Layer 3 of a small transformer language model trained on English Wikipedia (10 layers, counted from 0, width 128).
A neuron adds its activation times its output weights to the MLP's output. To switch it off is to set its activation to zero at one token and run the rest of the model.

Output weights of the MLP neurons that the questions are about. A number n stands for n times 0.0028.
n2: 15 21 12 -11 -35 45 -5 -31 -1 17 -48 -34 4 29 -16 33 -4 -21 2 0 43 10 -1 -52 11 4 -44 -24 38 -33 22 -18 -12 -18 -7 -10 -36 -19 -1 -45 -17 51 25 -60 15 -73 7 -29 26 -22 18 -29 -37 -21 14 -3 5 -3 -15 -4 -10 -25 -37 40 43 -12 56 13 5 27 48 8 -26 37 53 10 -18 10 15 -15 -9 -5 30 4 5 -5 -23 8 40 15 -15 -3 2 -31 8 -23 -4 -28 -19 -42 33 39 -57 -8 -34 10 14 16 -10 14 21 -32 18 18 39 -21 -10 -22 6 2 -5 18 36 -1 -7 12 -16 10
n21: 24 -5 -11 4 -32 33 2 14 57 15 17 8 -36 11 12 -35 -60 -26 -40 -13 44 35 15 42 -6 -12 -18 -10 -39 -33 -4 -29 -6 8 2 9 -32 5 2 15 47 -13 2 14 -10 6 -10 3 12 -8 -15 -10 11 7 66 -54 4 -17 -3 4 9 47 11 -42 26 -21 49 8 0 9 18 28 35 -32 -39 -36 4 0 -12 52 5 8 -14 -26 16 -22 5 -16 29 -1 -4 33 14 2 41 -11 -29 10 -4 7 -14 0 31 -5 34 11 -21 -22 -6 10 13 38 -34 15 -20 -28 5 -4 -47 23 8 24 6 24 -27 71 28 -15
n27: 39 -30 5 20 -13 5 -15 -8 -14 24 -20 16 24 49 58 -7 -27 -31 -15 1 4 29 -2 -28 9 22 25 0 -66 -9 -24 -55 -25 19 -9 -2 -43 14 12 46 -10 -8 -1 -21 14 19 -30 17 4 35 -6 12 1 -3 -4 -26 1 -32 12 10 22 -61 17 -6 -1 12 1 -31 1 -23 61 -56 2 17 -35 -11 -17 3 12 -28 -5 23 25 -44 -36 -13 -21 -8 22 17 46 18 -20 6 23 -16 -24 28 31 -9 42 7 13 10 4 -31 33 5 21 12 -41 -22 49 2 -15 1 -6 -22 -25 -18 -25 8 24 5 -8 24 25 -27
n31: -39 -45 3 64 28 0 9 25 0 10 -6 20 -12 -63 -23 -17 5 12 -2 20 -15 5 -28 4 68 36 23 -37 -27 -2 -12 -20 9 5 58 -2 -32 26 -12 26 22 20 -14 -2 -4 6 -10 -9 25 -35 28 -4 9 5 -11 22 42 -7 -23 43 -23 26 -26 1 3 37 -16 -9 49 10 -12 -23 -3 35 2 -18 -21 -48 46 -7 -18 -6 45 10 9 -9 -11 -25 -2 -15 -30 23 14 -70 -23 25 -21 -26 44 -28 -8 3 -46 -9 -41 16 5 -21 -63 -25 -1 -23 14 74 25 28 -3 2 68 3 -16 -40 5 -4 -16 11 -19 -23
n38: -20 5 -25 -6 1 -34 19 -15 -10 41 35 0 4 17 37 20 -16 12 19 24 10 46 -10 -10 18 -12 -23 52 30 7 3 -25 41 -42 6 -2 6 -27 16 -47 20 -30 -5 -5 -37 -21 -80 -17 0 6 33 -41 -21 32 5 -64 15 10 -22 -2 -18 18 26 5 36 -8 -13 32 12 -30 -37 2 25 -1 2 -19 -19 -13 10 -2 -23 21 -5 -12 30 -61 11 -38 19 72 -6 -28 7 -15 -20 15 48 29 -62 -2 21 29 11 -32 18 -7 8 13 -20 -2 13 8 -30 49 37 20 -2 45 -29 28 -3 -13 11 -19 10 32 -2 40
n91: 23 -37 -23 44 -25 -65 -4 -67 1 -43 9 -15 -40 -3 -14 19 -12 -26 27 19 34 -18 9 25 19 -39 21 5 -51 19 -9 -46 -46 7 38 43 -41 10 33 21 31 -16 3 -4 27 0 -16 -16 18 -4 -26 20 2 29 -12 -39 11 -38 -61 -1 -10 8 17 -27 12 34 -67 11 30 -9 -12 62 -1 22 -14 -27 33 35 -18 27 18 12 19 18 -25 -41 15 -26 6 4 -1 32 -5 -2 -22 -45 -71 12 -22 17 7 3 -12 -16 5 -59 -2 34 -23 -51 -39 -65 -37 0 11 -37 18 -16 -20 23 15 58 7 9 -40 -4 20 -47
n126: -28 29 -10 -17 14 -24 35 -21 -27 33 50 36 -11 27 -13 -32 -21 14 -14 27 0 6 -3 -14 -15 -2 1 -25 -27 -29 12 27 -6 15 43 -18 -22 -10 -1 2 65 4 -54 29 54 12 -12 -15 27 14 -34 21 -47 24 37 -9 -29 -47 10 15 53 -34 -61 13 -31 -12 15 -31 31 8 29 -33 12 12 19 -31 15 -25 39 -27 2 27 -25 -39 8 -2 -11 22 -8 -8 -30 -5 -62 28 49 -12 30 -23 -50 25 19 -6 50 38 30 8 24 9 -23 32 27 2 4 3 -1 19 -9 -21 -2 20 -2 34 3 -26 28 -5 7 -31
n143: -18 -24 -1 0 -25 22 15 41 20 53 -3 6 -38 -37 33 0 17 11 -34 -2 -9 -28 10 5 -37 -47 47 38 -22 -16 -6 -6 10 -6 -53 -11 -43 -12 -7 18 20 -24 18 -19 -49 -35 -6 8 -20 6 -19 -19 -60 -32 -20 31 66 -3 -13 1 67 4 -34 3 11 -2 -8 35 26 -47 29 -45 33 -52 -13 40 -8 -27 2 -13 -44 62 -56 3 6 13 26 -16 -35 -9 24 22 -19 -36 38 -9 -23 4 -29 0 7 -25 -28 -33 -5 23 -24 -9 -7 -17 -25 3 -13 -32 -70 -13 -9 -13 4 6 -35 18 -34 15 -39 1 44 -27
n165: 43 31 -11 -11 -57 -11 -29 10 4 -2 -22 -6 4 -29 11 -46 16 19 21 -37 -13 11 18 17 -30 40 -16 2 -42 -27 -24 32 21 -26 19 -20 -14 -7 27 -2 40 -5 -16 15 41 -44 -40 -10 2 10 -12 12 -19 24 39 -23 21 -38 -11 -28 16 20 -7 25 -21 -22 -25 17 -42 33 21 11 25 11 20 -14 0 -15 37 -1 0 2 -9 27 5 -53 -1 39 17 58 37 -30 75 -23 5 44 -29 -23 3 11 -63 -8 3 -28 30 12 12 16 6 3 -4 8 -6 -24 35 46 33 -18 -66 19 57 11 -36 4 12 28 7 26
n180: -11 63 -39 28 -9 12 19 3 25 48 -14 6 -38 -10 20 -2 -71 -30 48 15 -8 20 14 -2 8 -4 10 -49 54 -69 -10 -23 -23 15 -58 -14 -3 42 -19 -40 12 -8 -30 29 20 8 10 32 -14 39 30 -18 -13 -17 12 11 -12 19 -28 7 54 5 42 58 31 -15 16 27 -1 25 -31 -5 -11 -42 20 -2 29 -4 -41 9 9 -14 -3 7 14 36 -13 -25 55 34 33 -39 19 28 -1 -2 7 -30 -21 31 8 -17 -5 -8 -4 -32 -30 39 18 -18 -8 20 12 -9 -9 -26 -16 22 5 -6 41 8 -23 16 -10 -2 9 -34
n193: -52 -63 -33 23 32 10 16 25 -10 6 20 23 -10 -53 12 -6 26 -3 3 -16 28 -21 11 19 -8 -50 49 -15 -4 -20 -8 6 25 13 70 -27 -43 22 4 0 -13 -21 -29 1 -24 -26 43 -54 -15 -40 -20 -35 -15 -58 1 -11 5 -22 -2 -4 -35 95 -15 -9 -35 30 35 6 16 -41 -22 1 1 17 5 25 -12 -3 7 47 41 20 -6 10 19 5 24 40 -22 -6 -10 46 7 -40 11 8 -65 -11 33 -31 -6 -23 16 -51 4 -8 -39 -10 -2 14 39 6 -2 70 -1 15 -26 -14 30 -16 26 2 -32 -12 -10 46 -27 -44
n206: -7 -6 17 37 11 -27 8 7 18 -25 -21 -47 -29 -7 19 -5 0 15 1 6 34 17 27 24 67 -8 -31 -1 5 21 -10 -21 -5 -13 -14 -13 -14 -20 17 -4 -22 -6 23 13 -6 -4 -31 12 -21 -3 -1 29 -23 30 -15 -25 8 -39 3 -48 -40 55 -25 5 -7 14 -25 -69 -2 35 -24 4 15 39 1 -18 -27 -8 45 -4 -13 -5 2 -19 -16 9 15 10 -3 -3 -14 11 30 -42 12 45 -21 -10 24 2 -11 -25 -13 38 -65 -35 -19 -47 -8 -7 -26 -23 43 -10 4 -4 -23 28 -26 27 43 3 -9 43 25 -5 -1 62
n210: 3 33 -29 26 -47 26 47 -74 11 50 26 -15 -24 3 -26 -22 -21 49 -18 -8 28 -31 1 22 -31 -19 16 64 19 3 -26 43 27 -9 23 43 15 -4 16 -9 29 -3 23 23 -4 -14 -20 21 35 35 -31 -29 7 -2 15 12 -13 -22 -15 29 9 15 -22 2 -11 -39 -20 18 32 -26 5 -12 -7 10 -10 3 23 -4 43 38 3 -26 26 -56 43 0 36 3 -7 -39 54 19 -10 -35 28 18 -65 21 1 -1 8 18 -20 9 18 22 -9 -29 -12 32 21 13 -48 14 28 -48 51 11 20 24 -14 -13 -68 -48 8 23 -3 -56

Each question names a token from some text and the token that comes next. It shows the activations a of the neurons there, in the order above. A number n stands for n times 0.15.

Then comes g, the gradient of the next token's log-probability with respect to the MLP's output, scaled to length 1. A neuron's effect is roughly proportional to its activation times (output weights . g). A number n stands for n times 0.0037.

"ve", then "als"
a: -4 0 0 0 1 1 -1 7 -2 0 0 15 0
g: -26 8 -56 -33 5 2 -1 4 28 -8 -1 -40 -11 -43 21 36 15 -8 11 -11 -2 -9 -3 7 -12 23 -25 21 6 19 40 -24 15 -28 12 26 82 -25 -16 25 13 2 2 -1 1 55 4 10 4 12 19 2 30 -23 4 21 -19 -3 17 12 12 2 -36 17 14 9 -6 -26 8 50 -36 10 18 -4 -1 -17 -12 -30 -2 -6 0 -14 -8 -38 23 -5 -43 9 36 20 26 -45 41 -5 -15 -37 -21 24 9 -5 36 -7 -11 -58 -18 -30 -2 32 -32 24 -27 17 7 -35 -38 -11 -52 -5 -18 19 -10 3 -26 -8 34 12 23 11
Which neuron, switched off, lowers the next token's probability most? n206

" the", then " rem"
a: 0 0 0 30 -1 0 0 0 -1 -1 32 4 1
g: -50 -3 13 22 -5 -20 6 19 4 -17 38 8 -2 4 -3 41 -9 30 14 14 -6 27 1 21 4 -28 43 -17 -9 8 3 -10 16 31 -33 51 -44 41 4 -45 15 12 -19 -8 -27 16 -37 4 -6 -2 -25 29 2 -24 21 -7 6 28 2 14 3 56 26 -13 12 34 -69 -18 13 16 -2 24 12 -10 -10 -19 21 -21 19 4 4 15 16 -33 8 7 19 -27 -34 42 -12 11 -5 20 63 3 14 -5 14 12 21 12 15 2 -33 -24 54 11 29 18 -40 17 -3 44 -31 -7 3 2 -29 14 -24 -13 17 14 15 27 45 36
Which two neurons, each switched off alone, lower its probability most, in order? n31, n193

" re", then "ce"
a: 7 0 -1 2 -1 -42 2 0 1 0 -12 -1 2
g: 13 16 9 -16 2 31 -4 7 -6 -19 44 7 7 -13 12 2 -17 -24 7 3 60 -12 25 -1 8 -13 29 47 -27 -3 17 24 -7 -9 42 -31 39 7 -18 3 -2 4 14 -7 9 -20 -35 -11 -13 -5 18 -12 28 -30 -42 -10 -12 -8 -14 0 16 2 -39 21 11 -2 26 -32 -11 -7 35 8 -12 -53 14 -14 -5 -40 -11 12 35 -21 39 -58 -77 5 5 22 8 56 15 -5 51 1 41 10 15 -10 0 -4 0 -47 -31 -2 -1 15 30 4 15 5 10 -14 7 27 29 34 -34 2 -20 -64 -5 11 2 19 -15 -18 16 3
Which neuron, switched off, lowers the next token's probability most? n91

"a", then "ure"
a: -5 -15 -2 2 -2 0 -1 2 -1 0 1 2 -13
g: 42 -9 26 15 14 15 9 -25 -27 10 -18 3 -11 -8 -11 -29 4 -13 -9 -18 4 -17 28 22 5 -6 -19 -8 -40 4 15 8 4 15 28 -11 -24 -11 28 21 -37 -18 -3 9 -17 -42 43 0 8 11 -7 -21 23 -30 25 -30 19 -32 20 34 -6 9 -19 17 -32 2 23 -35 44 -32 13 13 26 -29 -8 -6 3 24 5 -34 9 1 42 14 43 12 -16 -21 -28 -20 -26 40 -4 79 3 -49 5 27 -27 22 -27 -4 -36 21 -17 76 36 -3 29 -24 21 35 6 13 28 -30 8 11 6 10 -2 8 -4 31 -6 8 -25 29
Which neuron, switched off, raises the next token's probability most? n21

" the", then " n"
a: 0 -1 0 22 0 1 -1 0 0 -1 25 3 0
g: -4 -28 -2 5 14 39 2 13 10 7 15 19 -6 0 -33 -1 12 1 1 45 -52 -27 -13 11 -12 -10 6 -23 -15 16 -29 62 43 3 -21 -11 -13 7 -41 20 -34 -12 5 -19 -17 -77 -14 -30 12 -18 25 -3 9 17 -22 18 -7 -19 40 -14 8 13 6 4 10 -25 -9 -39 -64 -12 17 0 20 20 37 13 -11 -6 5 14 -16 23 -42 23 5 15 -9 -13 45 -15 13 -21 -31 -71 16 -13 14 15 18 -19 1 -11 -11 -21 10 14 25 42 10 -4 13 -48 -18 -20 26 -29 45 -2 -16 10 1 23 -15 -41 2 -34 -26 -4
Which two neurons, each switched off alone, lower its probability most, in order? n193, n31

" of", then " l"
a: 1 9 5 0 0 1 -2 0 -1 0 -7 4 -2
g: -28 -22 -17 -26 -14 62 -12 -13 -12 18 -31 -23 21 15 9 58 0 18 55 41 -17 -47 5 -18 -12 -11 22 -47 -39 9 0 4 -5 17 19 -31 0 27 -42 -3 -67 7 5 -36 -10 4 -10 -6 -34 -8 24 3 -9 4 37 7 -6 -24 9 42 -25 35 6 3 -19 24 -19 -16 -37 7 -36 -17 11 -7 2 -10 -1 -14 6 28 1 19 1 -20 -3 -3 33 -18 16 6 1 30 -35 -18 0 -12 4 -23 30 -14 32 8 27 3 -35 -36 18 5 11 -12 -65 31 -17 5 -20 5 3 -20 12 -41 -11 -44 3 -8 -5 4 -24 38
Which neuron, switched off, lowers the next token's probability most? n27

" the", then " "
a: 0 0 1 26 -1 0 0 0 0 -1 34 2 0
g: -58 22 -30 2 43 5 6 -11 -23 3 30 -15 -10 4 -5 12 -22 25 -1 1 -7 27 -7 8 14 0 -6 6 -21 -31 -22 23 -11 26 37 45 -17 2 50 -32 33 36 -53 14 0 7 26 -1 -18 8 6 4 0 37 -59 -29 4 -17 15 2 -21 15 12 26 58 -18 -50 18 39 15 -5 -12 32 2 8 -13 10 -1 12 -13 10 -34 -1 3 -49 -31 3 -20 25 -39 -5 -15 -47 59 -31 -2 -50 -1 -25 8 -17 -6 4 -22 36 22 25 -15 22 8 -20 32 -1 11 -10 13 18 17 -36 -4 -8 11 -25 -9 -7 24 -12 -21
Which neuron, switched off, lowers the next token's probability most? n31

" ex", then "amp"
a: 0 0 0 0 0 1 -1 0 -9 0 -21 -2 0
g: -39 -51 17 73 17 29 -10 7 -19 13 -20 7 -12 -18 16 -20 22 17 19 13 -27 11 -31 4 13 2 0 72 -19 -12 -7 9 -16 -18 23 -45 4 1 29 20 -21 16 -55 -25 -12 7 4 16 30 26 -5 -12 -24 58 28 -30 5 22 14 -28 0 -56 21 -9 -2 -3 18 4 21 3 6 6 26 -11 -24 18 -29 -38 -11 -13 -1 -11 1 2 -12 -15 -3 1 9 4 25 -45 -13 8 26 36 12 -9 -16 2 -10 25 -10 -11 0 71 -4 52 -10 -2 14 37 -11 12 -1 2 36 -26 -45 27 -6 42 7 -8 6 -5 -23 -8
Which neuron, switched off, lowers the next token's probability most? n193

" by", then " the"
a: -4 3 -3 -1 0 0 0 -1 -1 -1 0 11 9
g: 8 33 20 -10 -14 56 3 -49 -3 18 3 29 10 4 2 -65 5 -10 -16 -1 34 25 6 -34 -21 -9 4 -3 11 -28 24 12 -27 66 -21 -7 15 -30 -69 1 -20 21 -6 -5 -3 -9 -81 -1 26 -2 7 -13 35 28 0 2 -8 31 21 33 21 -12 -20 -7 23 -6 16 24 10 11 20 35 18 -18 24 -13 1 6 30 22 -32 6 -29 -19 -26 -27 16 -34 -14 -30 6 -15 -10 -32 24 9 -10 42 -8 25 25 8 29 -9 16 27 8 -8 -8 -1 12 43 6 -18 21 -21 2 14 -7 -30 -8 -23 26 20 48 -7 30 11
Which neuron, switched off, lowers the next token's probability most? n210

" per", then "p"
a: -1 -4 2 0 0 1 0 0 0 0 -6 0 0
g: -5 -14 18 -19 -13 -6 7 -26 -59 10 -22 -27 8 10 -6 -14 25 2 17 1 7 23 -15 -10 -9 5 -34 6 31 11 49 45 -13 16 21 -44 -41 29 -39 11 -18 -48 -13 12 -23 29 25 -3 -8 9 -26 11 1 -31 -17 12 2 6 -8 29 -43 4 1 15 -21 -38 21 -14 8 27 -22 -25 -44 23 -37 -5 15 25 -8 5 -29 1 -17 -14 23 0 47 12 28 -18 -20 22 -66 2 -33 38 -15 -3 42 -28 -2 -15 22 8 -31 42 -39 20 -37 -28 29 -11 -3 17 10 -17 52 -9 1 13 -17 -3 -34 11 10 -31 -7 5
Which neuron, switched off, lowers the next token's probability most? n21

"s", then "."
a: 0 0 0 0 -14 -1 0 -1 1 0 0 10 0
g: -36 35 71 7 60 13 0 -4 -17 -2 -40 -9 35 2 1 -11 -23 -9 27 31 -11 22 -20 -8 -4 20 42 28 -37 -9 6 -9 1 -11 -26 33 -46 7 -37 39 36 -40 -13 14 5 -18 13 -8 4 11 26 3 -2 15 37 24 -38 -10 -10 -8 -28 4 -21 -11 14 26 13 2 7 28 -5 21 -2 26 43 6 -20 -8 -53 -19 -12 -19 0 28 2 -36 -13 9 -21 -13 -11 8 -22 -23 6 39 -5 -61 29 11 -7 -29 39 25 24 -22 -4 16 24 15 -31 -27 -12 18 0 35 -26 8 -29 -13 -9 -28 -6 1 31 -20 -37 -13
Which two neurons, each switched off alone, lower its probability most, in order? n38, n206

".\n\n", then "==="
a: 0 -1 0 3 0 0 2 -1 -1 0 -7 0 7
g: -1 15 -7 -45 7 -38 2 15 1 9 -20 16 14 7 3 -18 10 27 -9 17 30 7 17 27 8 12 -10 -26 15 -1 22 71 -3 2 28 -1 6 -9 -21 -45 -23 3 -23 15 -2 28 15 11 13 12 16 17 15 -1 -23 3 -17 30 -31 -28 -40 -4 44 -56 23 0 -8 8 14 27 -28 10 1 31 -35 -3 -22 20 -28 43 11 -20 14 20 19 31 13 -33 -11 -3 -12 4 31 2 81 15 -14 -25 6 13 -39 10 23 -10 -82 -28 -21 -12 -19 -26 15 17 -22 -8 -4 -8 10 -12 44 19 15 -27 -43 -12 42 -2 1 17
Which neuron, switched off, raises the next token's probability most? n193

" pro", then "f"
a: 0 0 0 -1 0 0 0 0 0 -1 -31 -1 0
g: 6 14 -27 -25 -17 -20 -5 -43 -4 -25 3 -5 -12 -15 19 0 4 -4 -44 -10 19 -23 -6 -15 1 39 35 8 -56 -24 18 46 4 -10 -13 -33 -6 3 -23 64 -17 -5 10 -8 15 17 -29 10 -7 2 5 7 4 -18 16 9 -6 -7 -5 -9 54 0 -2 1 43 10 20 -21 -11 -41 -6 -2 32 -33 34 3 23 3 -20 -35 28 15 -11 39 -14 20 -47 -17 -36 -9 21 -23 9 20 33 -18 16 1 9 -38 -38 42 3 -39 -39 11 7 -52 1 -5 -2 59 10 -12 30 -5 61 3 29 25 32 21 8 24 4 -17 -3 7
Which neuron, switched off, lowers the next token's probability most? n193

"d", then "ale"
a: 0 0 -1 -1 2 0 0 3 -1 0 1 4 0
g: -19 27 28 -1 1 -9 0 -27 34 -41 -20 -4 -9 19 -11 18 -4 -2 -23 -41 -2 42 -33 6 -2 -28 16 2 -10 -19 7 -26 -25 0 -24 5 27 32 12 23 -12 16 8 9 -4 -48 13 11 -26 15 5 -14 -7 45 -15 -47 41 -3 41 -45 11 13 35 -25 -19 -7 1 20 -8 0 48 -6 -7 57 -25 6 -13 24 11 8 3 9 34 -14 62 -18 9 -4 7 22 20 12 11 3 39 28 -12 37 -14 19 -17 22 45 4 -61 -11 -24 -22 -31 4 -26 8 -21 -50 -17 -2 12 34 25 28 35 31 24 33 1 -14 -3 -10
Which two neurons, each switched off alone, lower its probability most, in order? n206, n31